Layer 4 of a small transformer language model trained on English Wikipedia (16 layers, counted from 0, width 128). Numbers have three digits each and are written without spaces.
A neuron's activation on a vector x is GELU(weights . x + bias), where the dot is the dot product.

Input weights of the MLP neurons that the questions are about. A number n stands for (n - 500) times 0.0012.
n4 (bias -0.054): 479422643658628568536441446614564438530683483321587464198573514584398776598455801554290343416493618531507643623307448571678718547493609656411441445529574407507533267457576464458422684434442674518496532348347417683275376593722404265386468662482706486565684444644319353523421507478500367434536310475589442403493510418460483521463529683324604761472316321564445539584424462443527513316626
n14 (bias -0.054): 402361496329591410299305589415698495356597500674682594415422584483434393601418657660291343544412562406581441677753556513580345135454577456513602644827218597791553670329270473430691323527374334372790438504445572564310495277389615573732668467623439690602500509767448364787517509613460304550572817312500545591648194443280433766440365091337549602400604500611546332453651391416521422701682
n55 (bias -0.043): 426400528504512341602453488271642935411532454390374422683540447286453463473476314589160790603597522434406483221418359397736504566525467705648590647421479441534537547614657504512303866488479319480462737456450595408619347598519235375437532547500666272407460564660532346333641314336664453400533382552513475405771341536340746543639705438606402480690500699488304480587530441819580515333417
n61 (bias -0.020): 354586204376681445850500708754401638514389443456225487387610691585564435623483658639218483496297648558392625520634387439633624659429487646533336633535631400500404496711496421543620577624456221569680319311496619562425951269379328317571660505744436417463440560299445436468345363522590351500417683453500215458550238366540393295414518599433478726258602571625258789593580246435687629674614
n62 (bias -0.073): 364512642344650295611573350458487581472404496478620478174448526306366513459298583672535543513381453437441862431457614309360291487622773600517179357563605739335374306537205637539332458289290537666673413787324679473455751398390474346543583686482663571525627595808641477533793469473361647428553438370719713436482492482594588457734353475691655513509539678316595614646715199290413279342263
n80 (bias -0.032): 561596339320764392534376385595500704704127620692595406484322538396491364700475557636576525479310577549386369461512541472702545724732435416639343488613602571540586341631478521391516522435366548416645622605455772548543405364378273369360720540409429670362618646617694321383824396414487455448788585558271341533349659508513452201553684367225526330579185574432399441695293471808257382384554
n105 (bias -0.048): 576371692608560663398474706519467576738626397513547278462479342646546733442521500504417564380299453315614149467678500368816759246536661522386545801446555431541731605759933213461542551504420418617623187465408732613656482478513378608508443305679431421768748379569427102653470455651522483316509513349641473380610437509225425335422673588174544641530359555238477526542468483483484492685320
n127 (bias 0.006): 684572439386587467581548215652517468491698513375530396684587424544275428618617486504398565539695367504770390500835328441311627495362718518637340623536491328638591355504604531619521687391554135368330372390300459322378645674581504436366460448436539453538606872583470853410569455387685675537203500579731271517147321500563441711157639348453267687513596629624629341334492335877366545204374
n147 (bias -0.044): 560462605420600567523670585428581734767597352590478536453246320509632468580561551685280219513191242319496541425504699415652595418417537304755355294523593542635562569706482364469483363399600197705597380176264883311614569482302393454526822609770294397680602535354614377424418162336793646532591586593398486469673466393523709374327690462452486689478662513173222553505438390487723537472469
n154 (bias -0.005): 464622550509603627612343777559465401606664673240442570331500421419446528239626481523602342663221382469678728594736763674705251383362575784536538919656548384513393699638181653454491437760453610386634381450469069600401509240363601187321532515651356504372596368427576505710504406477582717230477505350572584163799646721481404375423299610339486440157680402592362404456440523509400410583644
n165 (bias -0.012): 387517279353460635235451563037195468438455645682579385374398359496514546359770736459554389531713398457661225168456766637466529509276495464387329578542335732547571504542615450603690633347459608864491644298444528453449763741513635416399523730606487422500352424643531624567469694482491561695083377375735482540656496342385552649169422392504395432500765644509294729224596566459253399705575
n202 (bias -0.023): 584833722594673456458629413465539746664398457546601303448589488423552284695354668704521443752189222524556364569500320488548714487581403516803420555496349776442496385535492504529453487420433530381543443623310441543365424409298348308564545496453642397350619406328452378417532382370205873407437550476783655512522738529387614512768567508444517550358439540616325447531408217751212531426613
n205 (bias -0.027): 693566424593623604537456676578307182530500607594548248606512500444483418427360653340341556476675361488594521621421594485470487442172646220425247617492742219370564645389458175730496719450438602686411524306356367584355492586500528567488557375642612418601439468492289763569788558496553465617426439673415166428474641533748504512249624384267455721500440366427454403627669528455289595737480
n217 (bias -0.026): 583482379819435212481240376612473320694740258639621567381328285509741672424784450390381575453599490313697495518376390572328565587593495330280478687461733445366196285259432178495436635519335772590717368721568307559529374797326439314482586192651472523750788392279361711828426568346759322583823524481490433607465505334447640500341437609624040753677579569510603519536359551500420549585574
n221 (bias -0.018): 508504733645565442314675546402480594627380437437512500254672324525571462287451701630672459475496518616476466543743508401491279291595658458399473488667382548838163673312892394438516597517483335596617629541656398418432423660440363466447433243586566384552508372132186562615549504381483757453568416479730610488605524546657802241413487683306159609492463548404573396518457520717421628540500
n227 (bias -0.069): 127429523243609282519700626614332357476537732645500679648372477646475285540696515598798473258451301701365682760045320575564653268226486565563500420471927393487560531649434585449380397448571379371365445131349576423481467626674431529306686535524372673674634486744355589579365310462468629400528678486365411623821370681330429586437571611784486771660341159440457699480629514426487561421669
n234 (bias 0.022): 500443500599653466711445512526401335340667500439249557523591472445653310432476693229375433460597504427426396650558395416863602484483504392333545735529429567424776430632455727600477775694369253576471480464531594757480315601287264500340568705562386423496664223281363415679336693373548631599614464667433292465710508564790351668525614577488378407543665620464300584315470268645489493610425
n268 (bias -0.011): 779355427526462430540487658551804752215270434549568638454397469603199571251316651703509552543340552479331518684411525541779384330627733251656476366531546422904333508578589739370525440388799641618459278287500299414290504522424548342457215542410440600555727496613389421481521531411626454405758681496851629543615437636469446326692362642436323359341676411649373461256484629566405647264500
n269 (bias -0.046): 530644211573344463579568477508548580349319548626428686511286344458331422541576789394496454554805333601575560489338632614736422809432504589669554690165451561449601200672683488577522664476425382519447531662761567504560794323639523484564465566289481560470237412531416451459643536290461463468429574585455366523647305469536478326378536522489347570309378703266629539542381588395617602381370
n280 (bias -0.044): 474517435700715303482698553585111188398662317616470482657332496552682385383392564323456193426629340669364514463538641700547579437186604539653622437423638085450422246554594309648416389550855509421482561343496518641446806589513303609641478453505457336559482448312410463589530518742531356505433438296500094453366835416585634466412549626402504571526621577518486417892675651430678488523232
n289 (bias -0.043): 486771299565546450457546697430464298446416429528605538360619472422480358637615911580585615666622355486441708408541129584575882428331878495170392670558544490689691347628352595686469579524361281402743193765751166534467529528446533577509655410116454527446374675407541371505759490395681302543405792505140291372618428720476482505485481451618684495385422229270476612329626670584306395302321
n319 (bias -0.022): 353517479556547319513270723360409393349569438513611584412568474658270636265649418452526205599660383701731307516652605714588352447230344392475395366509445564557545500312549513578859624545335368561378470574337416707304576733487474788657378602317103446579591616375500486583369375558712646648279272341627606432733328604562865656413593396390364518735534445644671140584597500591410427560517
n386 (bias -0.036): 397386455381405436556301593253487628612523439481563425437396384459485799237831602477825595418539634585799438655361402601342505467510576629437500593505510490491371509626368645459819495756561433357462564734717533533236538813166680290747296333424446673278477660326627554293235755467597518514336449482625533441534455167260659639568401668222766463486550545755308274054710350574391578495582
n404 (bias -0.050): 288414537566607373761351749709405382565315734558575379311673706369399616392406585361845411406475459445652406714403763464332829680317456662523619592622395460594624362558412650415752671451588122386812600562372563643266573611408452466556567718549210463679167679505668257454560612655519115475471793330227389374660325352286636227325577441727678279477397514385559586300588669204428651409664
n419 (bias -0.035): 361363575443749305967458452356418559480319473592712422792576384514510704760623520640597188509586500264644515365467560245474622431530441557667549578327164515880366565423500733619583541480407234706790629600486559927235426316352548569678654403248613541260323462429524505377649382622467662322314548509640378481626597519348601131485729830701471553236717337543515313407607382154518442434675
n437 (bias -0.054): 582410472126500807366449486500437738282706487567421418464375566347695748545389831500595468649426778595509705491482226567460670409500563556454251582815475416829680541260283557434464181442375716735642472303332389417601457638364505222376424636379389441292359616453537610319720225298786577524423700402711213482757332420481685587431318477738676581736403532301564660733614500155487346280560
n462 (bias -0.030): 126654407528467566471719308653332892550813437351570631643505678345328452694444550890361444707615311551620406545801177586556328446658671643256504326544430450289345537482485587585413696299505246410277548562537510904588329524528490692393361338701313495647262170410523591729463656408509445456224423245525573626500426471481568421790403546421514817158589371514366614162509552414320576647781
n466 (bias -0.031): 508553191423678767636572296810508687700453324622398553671351335785688260656381568648326657589278593667132250512395446455629573703325398250324576604425559427480404513443615351569309413669721631440711565629604403844531544592404280545773218431496419500566345329380390353564433213676362608558518430385446465356609475599456727454314447702647369522521466513448424586375432356734586605482492
n470 (bias -0.035): 565445478261583600473605271328594560645265386229592527711289419461457500420553542450715737764654471534465205667496513728471509564361418153539699706702369425407674504357628351411281359826441398633347407709380646472614335495496576371661433367541509444153184288496592728666487856409704401334314707681626486517107612549614496448603632504244378671570496418379699549308488509531631521637610
n487 (bias -0.052): 276434452496591297484429251474608454543423799430536508398333484412436541319488428602496512468462448695578475386595303538461397454424346520586421375300513789359530433722533467387644444237359699237673484641788463588483496570297310555417508461500663601539597668460369608578453367628286660395327606777496801512445762468471655847317451419200603508520576551704710459522571388309358667668640
n498 (bias -0.048): 441492508556420409512572488596450303496605377537420488449188344344603689542792560348635308580436570402634378439769394674522500421567554398413330637525700577492489582646500545621441182492475670512758419690402172618346508714543573403437230379855592383672492637488249569717567496475419559752450406323496463652620437480467582468364211422532146504528448370553420390609323752353216584427524
n503 (bias 0.027): 648694371681708242539591568536593592406378757483833483278487538629603573291608589526837475236496477451356535468508512516694653574592344420693634357548269705384705156708305328277427513439313327403553424648777405355444361706414420526430726690339654350447309508386446459735438826288648537430435599471549371429380545606573622422598384496504521423625196607551504513286571383517700452442433

Each question shows a token from some text and the vector x that enters the MLP there. A number n stands for (n - 500) times 0.0092.

"ers": 595744494294441427401501448504700437291433471512343485393749322411492584565471662397356518441281743454562646382634447427348642530639557447484634363332562506391317496420369329536566406643648354530274711318491518430593436446604521608567650441547500555611655585417454393766558576677482645440222574583328693465439509385298505594457528551560459273538405594411628600513411602447524517700517
The most active neuron and its activation: n487, at about 0.66

"ach": 685661503299487463411565495481725424264428486554347556494702477462429642614541603377422425482330756468358555367561499314332645526559612452490604398307554475435355511492511532599490509620645284556331762200337363472525350351584524629602702413585492480640705565428497273740515553592561739456370442522380569435476414390236476548576674536509565265478426577356588574589418583522671369623512
The two highest activations, in order: n147, n105

"imes": 556829507285475536375483401486712343288437418488280491419679433438354638486541607363432445524411609497529557354539434548369550633690645516620614278408486531450314496488472463574526404639614351736374766246427410469469370478503611545495624409587511525649600572377514457746418503587428700535305438569371658495430572357233532584529477495512603279466373530527717540432400582554514496678529
The most active neuron and its activation: n165, at about 1.2

"2": 650650520323367527451438473552810352312411463555287545477637445380374630545574679305541453582459654525444600357493442317441659660667551320540606362418533446338407504441459415631482392752526401607239831265451403494548385376465540522577698413544537545665674544439561400819475519567503644451316342628345575483395520444218552543541547544512585336505359536460576510505399544511539485695469
Which of these neurons fires most? n234

"ight": 643659376321468558472491444511790414317440391508396519530733432532349688636562652252404436515298584433415629295560434394448574557554662358591681405335439501447420500577607400654458439688670348592254727206366379410509402372461457574470553309644495555701561572348507446704501447640644675494351409502404601384537538417313589546570502516495499312491429453551675634613421688568558381616392
Which of these neurons fires most? n147

"art": 625702447235465493439425473405754454276339461569404566431724462440389604542561576277359411576279595421477637477633514550324607571713615407547576492352427558440306518466426370530492413660586333528236823215431433542496482440507493526498694440562452635610667574494532420774387458557556698352360401540503604400462562404321540651595676502600570254434340515544572650532412570576554369662509
Which of these neurons fires most? n14

" of": 636656551263371498350523466498697454262471554617320443434668424404448634614497663443516493657382658455516646390518407465381607551752488471596499512303554520333403403408399443618534431616640337567198750193525467452566420318464479490519656325480544468714529645462505368785492637616550590432323465596359625435426453454324476511636372535505494297561434437453704585401478652472562475708511
Which of these neurons fires most? n462

"n": 593686582285531484454423436481792358336451485463373528417666391409396725552586611422427455527311658448472648405612437455395564657705470478471524448337456497449389470401393380608567516658571379523234809121428429590575434374445502518602676426573423587544768644434508369773453504570540698359316478583299570502404526607242529481513507502504523226491513439499616638483483529572640462694418
Which of these neurons fires most? n154

" Co": 556690410282505504291507382437705401324332486611375573294729449463347637572580568355414439581308677437457619436525414462352720564688577447530497350407535424431256491489442483684535356579625346582170831353554444484605469420402568610542563407592444510501666478517485440743550605513362659397313420518390472493456389556330464427602543604624656338482497561560749549615523584504617507652381
Which of these neurons fires most? n62

"ly": 637740530297396474452483514457774447364379432567327485429551445417392638610557609343460450595311652428436525415592416478345564642696523515572506390338519589418400526442431395677575414605676339531318783225499462496481434417417545612566582411610463593660605609410488391814482681683503697361281575593372722433479481392314457533400395522507432241504428441563683584482347531561507449536450
The three highest activations, in order: n498, n487, n14

" res": 578686502312595485350423504540725402362360433665265519439750430407542521677401657432352458496367634531542635381599445357373607592674484470559460372381644420425379416332433403547522401609682305494192831378427440471484459417476627495551709387552385468666548556456503314715535632600578632429242488391376531392448512406323534561670592659603440295598462573478618601555592626497528447651516
Which of these neurons fires most? n280

" e": 542648492379271412309436436587687347343396439589372475484645406362436693625567606410449504548371592531531613543572398372494649671753519392456477371351601512430368462455471456640495415653540346580231925294479456474524410397428589666537658423489474527614481577500387339752558649619470656423325431492348568514484480476283516455497316622448487213514477529474742701530481570557600416663501
The three highest activations, in order: n269, n462, n498

"one": 600718424182405526410462398548795449285399481569321471463678320432370603511541616495266491558381697501518624389614340448445620604650580421518630399363555525445304493498490391619477358676603406643296796151567437424482429416514552548487611370518493442524672531426524434758543575537470667549349480520379677448514406312239493571514506617550513279518460464461741555469542642510618497670433
Which of these neurons fires most? n268

"et": 552660519270419543471528484457748399311411466541495543363678367434448677628621666423361561615267746376486585397684450328354595584733408482542573380369515555356338447498426374622437463604589388534266813247468479489653409408435486631548690442614456406513665548452372485785437552540466667430304540533357614407494532396219540581429529553532484240544424506502575614500473621496633424615480
Which of these neurons fires most? n147

"ain": 617681467299382512448562449489848334287419428550548508404650419458381642520499588379376501562333672472436588328479463501386610548744523426529602405341483600438353501495439488566533459749652398568259823222513442518502412395559559587498645369606507578526563496414436369798444566584433725410341368498372692516550600340290418544440529442485548274459489543570765679412443579480474369680476
The three highest activations, in order: n165, n487, n14

"7": 664615441260340513422399552545783497337346417545299499483713445376448613565627654310519420561425702496519559422481487318494609607785560352561534415402492435295432479428469477615499401766538377560247792240541377502606439395485587561575626404531472554601659549419566386769453612635511648513270333615406637425430545386240526512571447587488595306594346479519572612393444510505477390694541
Which of these neurons fires most? n386

" con": 595716474296359444349520568573733295307379317595360514417658455435462641675520679458442495537428637489507738412501407384306672596615539546539488502410505485522387436423501379549508355625621383628215810303556411492540407416394498500600734495593517486598562538464562310778534644476496577404275450434370505488458471432292542586612591655572438169547447434402704527516439593582589340514452
The most active neuron and its activation: n289, at about 2.1

" year": 583758531349483513371470526544743398303380438603251574428618374439392672718523586343479393469304600482534607394541472422394632622573628517655530365282534436387344498466432433647514424570659398588286748285441345504454367465461459591494709419564534557632623527403560372767464509583344634389340545612406568397414667330396510673623514511526485264474356604497725587515439504512587347712427
Which of these neurons fires most? n202

" sol": 695672537343396445442573408512803346318429393638333522395731418385405654542473692374453508573331633459469596574548500421329550715604510392517542484479434483384403451425455360605568447617644334625204821262443393533619364418405614517440619419568491479608561517420557258741477638553570562365335463398499494473405498478178507527575575586585591266586501666490691592517385547533583326585464
Which of these neurons fires most? n404

" the": 652681525293429470354516474477719391300437526663300355432753379409453671553456641310485421613319604542473623347499403387420545568715615343468489339368461518415339537396441478675496439711561401510316792302510351470435433395456533610518671432540511479629682623469497416800600527634554612475308503467361517389443478511254530513554449597533576383614387489460737611533472550509664408597500
The two highest activations, in order: n437, n289

"c": 700591457322343461290425396570767435269407514479336483455684456463342705660544620300473524589383621501526577290437409364366589621654572494579546444436465395404332429371614438633576402677566357543259717361390362566551423448522578471656644568506474540535647582434397414717493569539557686455296498494291560408479520568219554498614645613565425338456401388510641655512484694579590445805421
Which of these neurons fires most? n470

" R": 588634630345392421436525451525727373356392492531260531448664385547274653635574625332426446419336559556456696351464499434346674598680471434405509437332552444468358432420483348711540288640573350570224686295540483458583489422473505536562591378604511586671692542496455284790558520514542665425286409518332572475480558507234499539597546650573529259575403611539625568512439598458598490719572
Which of these neurons fires most? n227

"ains": 559706422313420516445524383501756371235456486498411482450694477447400662544550609402490518506406680520450599311492471476401564554689546461520581378314538509447280518425412502557529507706624375640270811221488480446490334445539524614455630388590466513611545584329474360758464530680504711368293337564375704511491570300314469593545546485506497205494470597541713652401433607500511476739497
Which of these neurons fires most? n165

" S": 552667530301425456419540398557700413322312493554280491400708407462358579712567651404508501543367687437498661454540460366387579535779428510377501385313622467361299476341404450654519430650599384553341786250509450405667417383434468518482622462595425614657627613516465379761539628627563605454258491523398556386497460363317488460529567638579505259567415564453642601453404664519639429643581
The most active neuron and its activation: n61, at about 0.43

" |": 667695497279428459452443473521754382300407479454281459434678366348427650642488693328424332587331607491523647367447533359440546625700497397518500416399608488431298494367377349682500391731575364559236735361510481471568451450498511499510717386513502483639572554560488441765593553583463695483329465567433666376385545525281510548499528566529514315624404488469713462427447639519625429698499
Which of these neurons fires most? n62

" ": 644625540293371461334415357453695407316386468543325528454723428429379642626552711358541444593353597476547685487485450340465580603718504462512541441410563432376459475400391392657564378647604371590204844249514456456582397476483552451548640418552537595600638551481458359795484625602566650562304413570387549344434508427287473448513388698450554292573352440511664539448482539500540415730565
The most active neuron and its activation: n386, at about 1

"ur": 554638462255404467413508450546807284252379456449331504437653465490469693565449593271314479511438574344360592290484559374375735553615513465535590425343417545461349603421478445563575450666631347554251789296486334518525370410573623626606651435583654619669690610442450336763434508480544707470388500614379580551417557455249496574621588549537520424490358489431619563627469633507592400579444
Which of these neurons fires most? n4

"g": 605652633232403428376435398530761363264385564483326566408732424422397687531660646346422453584380593418507596374555405378324623689701704451495637458384470531466350457348456456633526440594553422463289705265465467506557461344507542634585733449504510669534658596397464343811451519615551548348355543580337538465539584526254554569480528443519465329469392504358662573515423625573586525690352
Which of these neurons fires most? n289

".\n\n": 618693501309349397428420507556735388391351456625331467529677465479431590805452622403458367644333591495579635273432424435541530608689598423556424401288586446371276544371421432643556368621635342557244798405480477513530377341522475475468654352515512462560603586491493411741535624621431602499281466554452615372432440558314535555582551590498580240576420551519627536482461657449601430743476
The most active neuron and its activation: n419, at about 0.45

"1": 696648458261413534415466552511769378355370437522353557473668456410358616499634633294544467531463638578545607357504438323456644663719480345504565388396495426359398480469495442605483422725510383618244873209424408498546395376477590566565664374590478528663709517456543361786456561618532670500307339596410577452372504467237449499575557568484596312509358530487557551510415545535513449725488
Which of these neurons fires most? n105

" not": 553695603322374487462552381611695425407460404512327460395657342349434691606574620436541366556328698382496668386592459463472531587671518444524495451360523498414395527392472360658479445578698322447257833268530503497609389428427571592466533405615484416590661569344497346782592603625576621467306464450271678458405510521334496570486494577592557221490356538507748631470397578506413476589504
The three highest activations, in order: n498, n462, n221

"un": 617711542220458513481545511459640370338454358585342536512641371518440661535572652307382496491408581384416602352590556495400646574676465484481561474362400484423381405452531499637477538599569366515300838185408354467651410483553528634569699368560462574681651481432546280747496542583559778485286448440399600392435549462206506499538563581556559262472434564492647465509392658533571445676343
The three highest activations, in order: n105, n280, n165

",": 623711582272418435407507529502765333333379512528294433408612424380402664641464618417469359561282556531524571318575520281372572649707564450598519432240592429441310584411409427608568456701597370585256685345525434478537371384507487541525698441585529511600626618527443374821492509622379657380340487638400557439482560473283464526551454528560585351518389588486772526487419584553544457699425
The most active neuron and its activation: n487, at about 0.41

" =": 646709425344335474463374450454774306194446474544342449453688446445344737499656679398509375574339570465505669397462371477408433680656535394480544552434606573386435497451395455638450512663594311664356783289520450551578437385429608495445607347595534430663560509420497391776525524574465543375373406548445661486399588454192544523526473611445625343563437533382673549532336544554636470546539
Which of these neurons fires most? n217

" |\n": 614687548294367459487381503534791313336452436534317446496697411477460653680489647388383375576413583470543593338457463410471592610656534422452474428360607467352298515378331385603499380616561354572179822291464439464506416396540443594412692372598527508597613551518501341757538574641389619477257477659454610444491529480329690579624549649514517339590397603485670524450416574520588443713415
Which of these neurons fires most? n205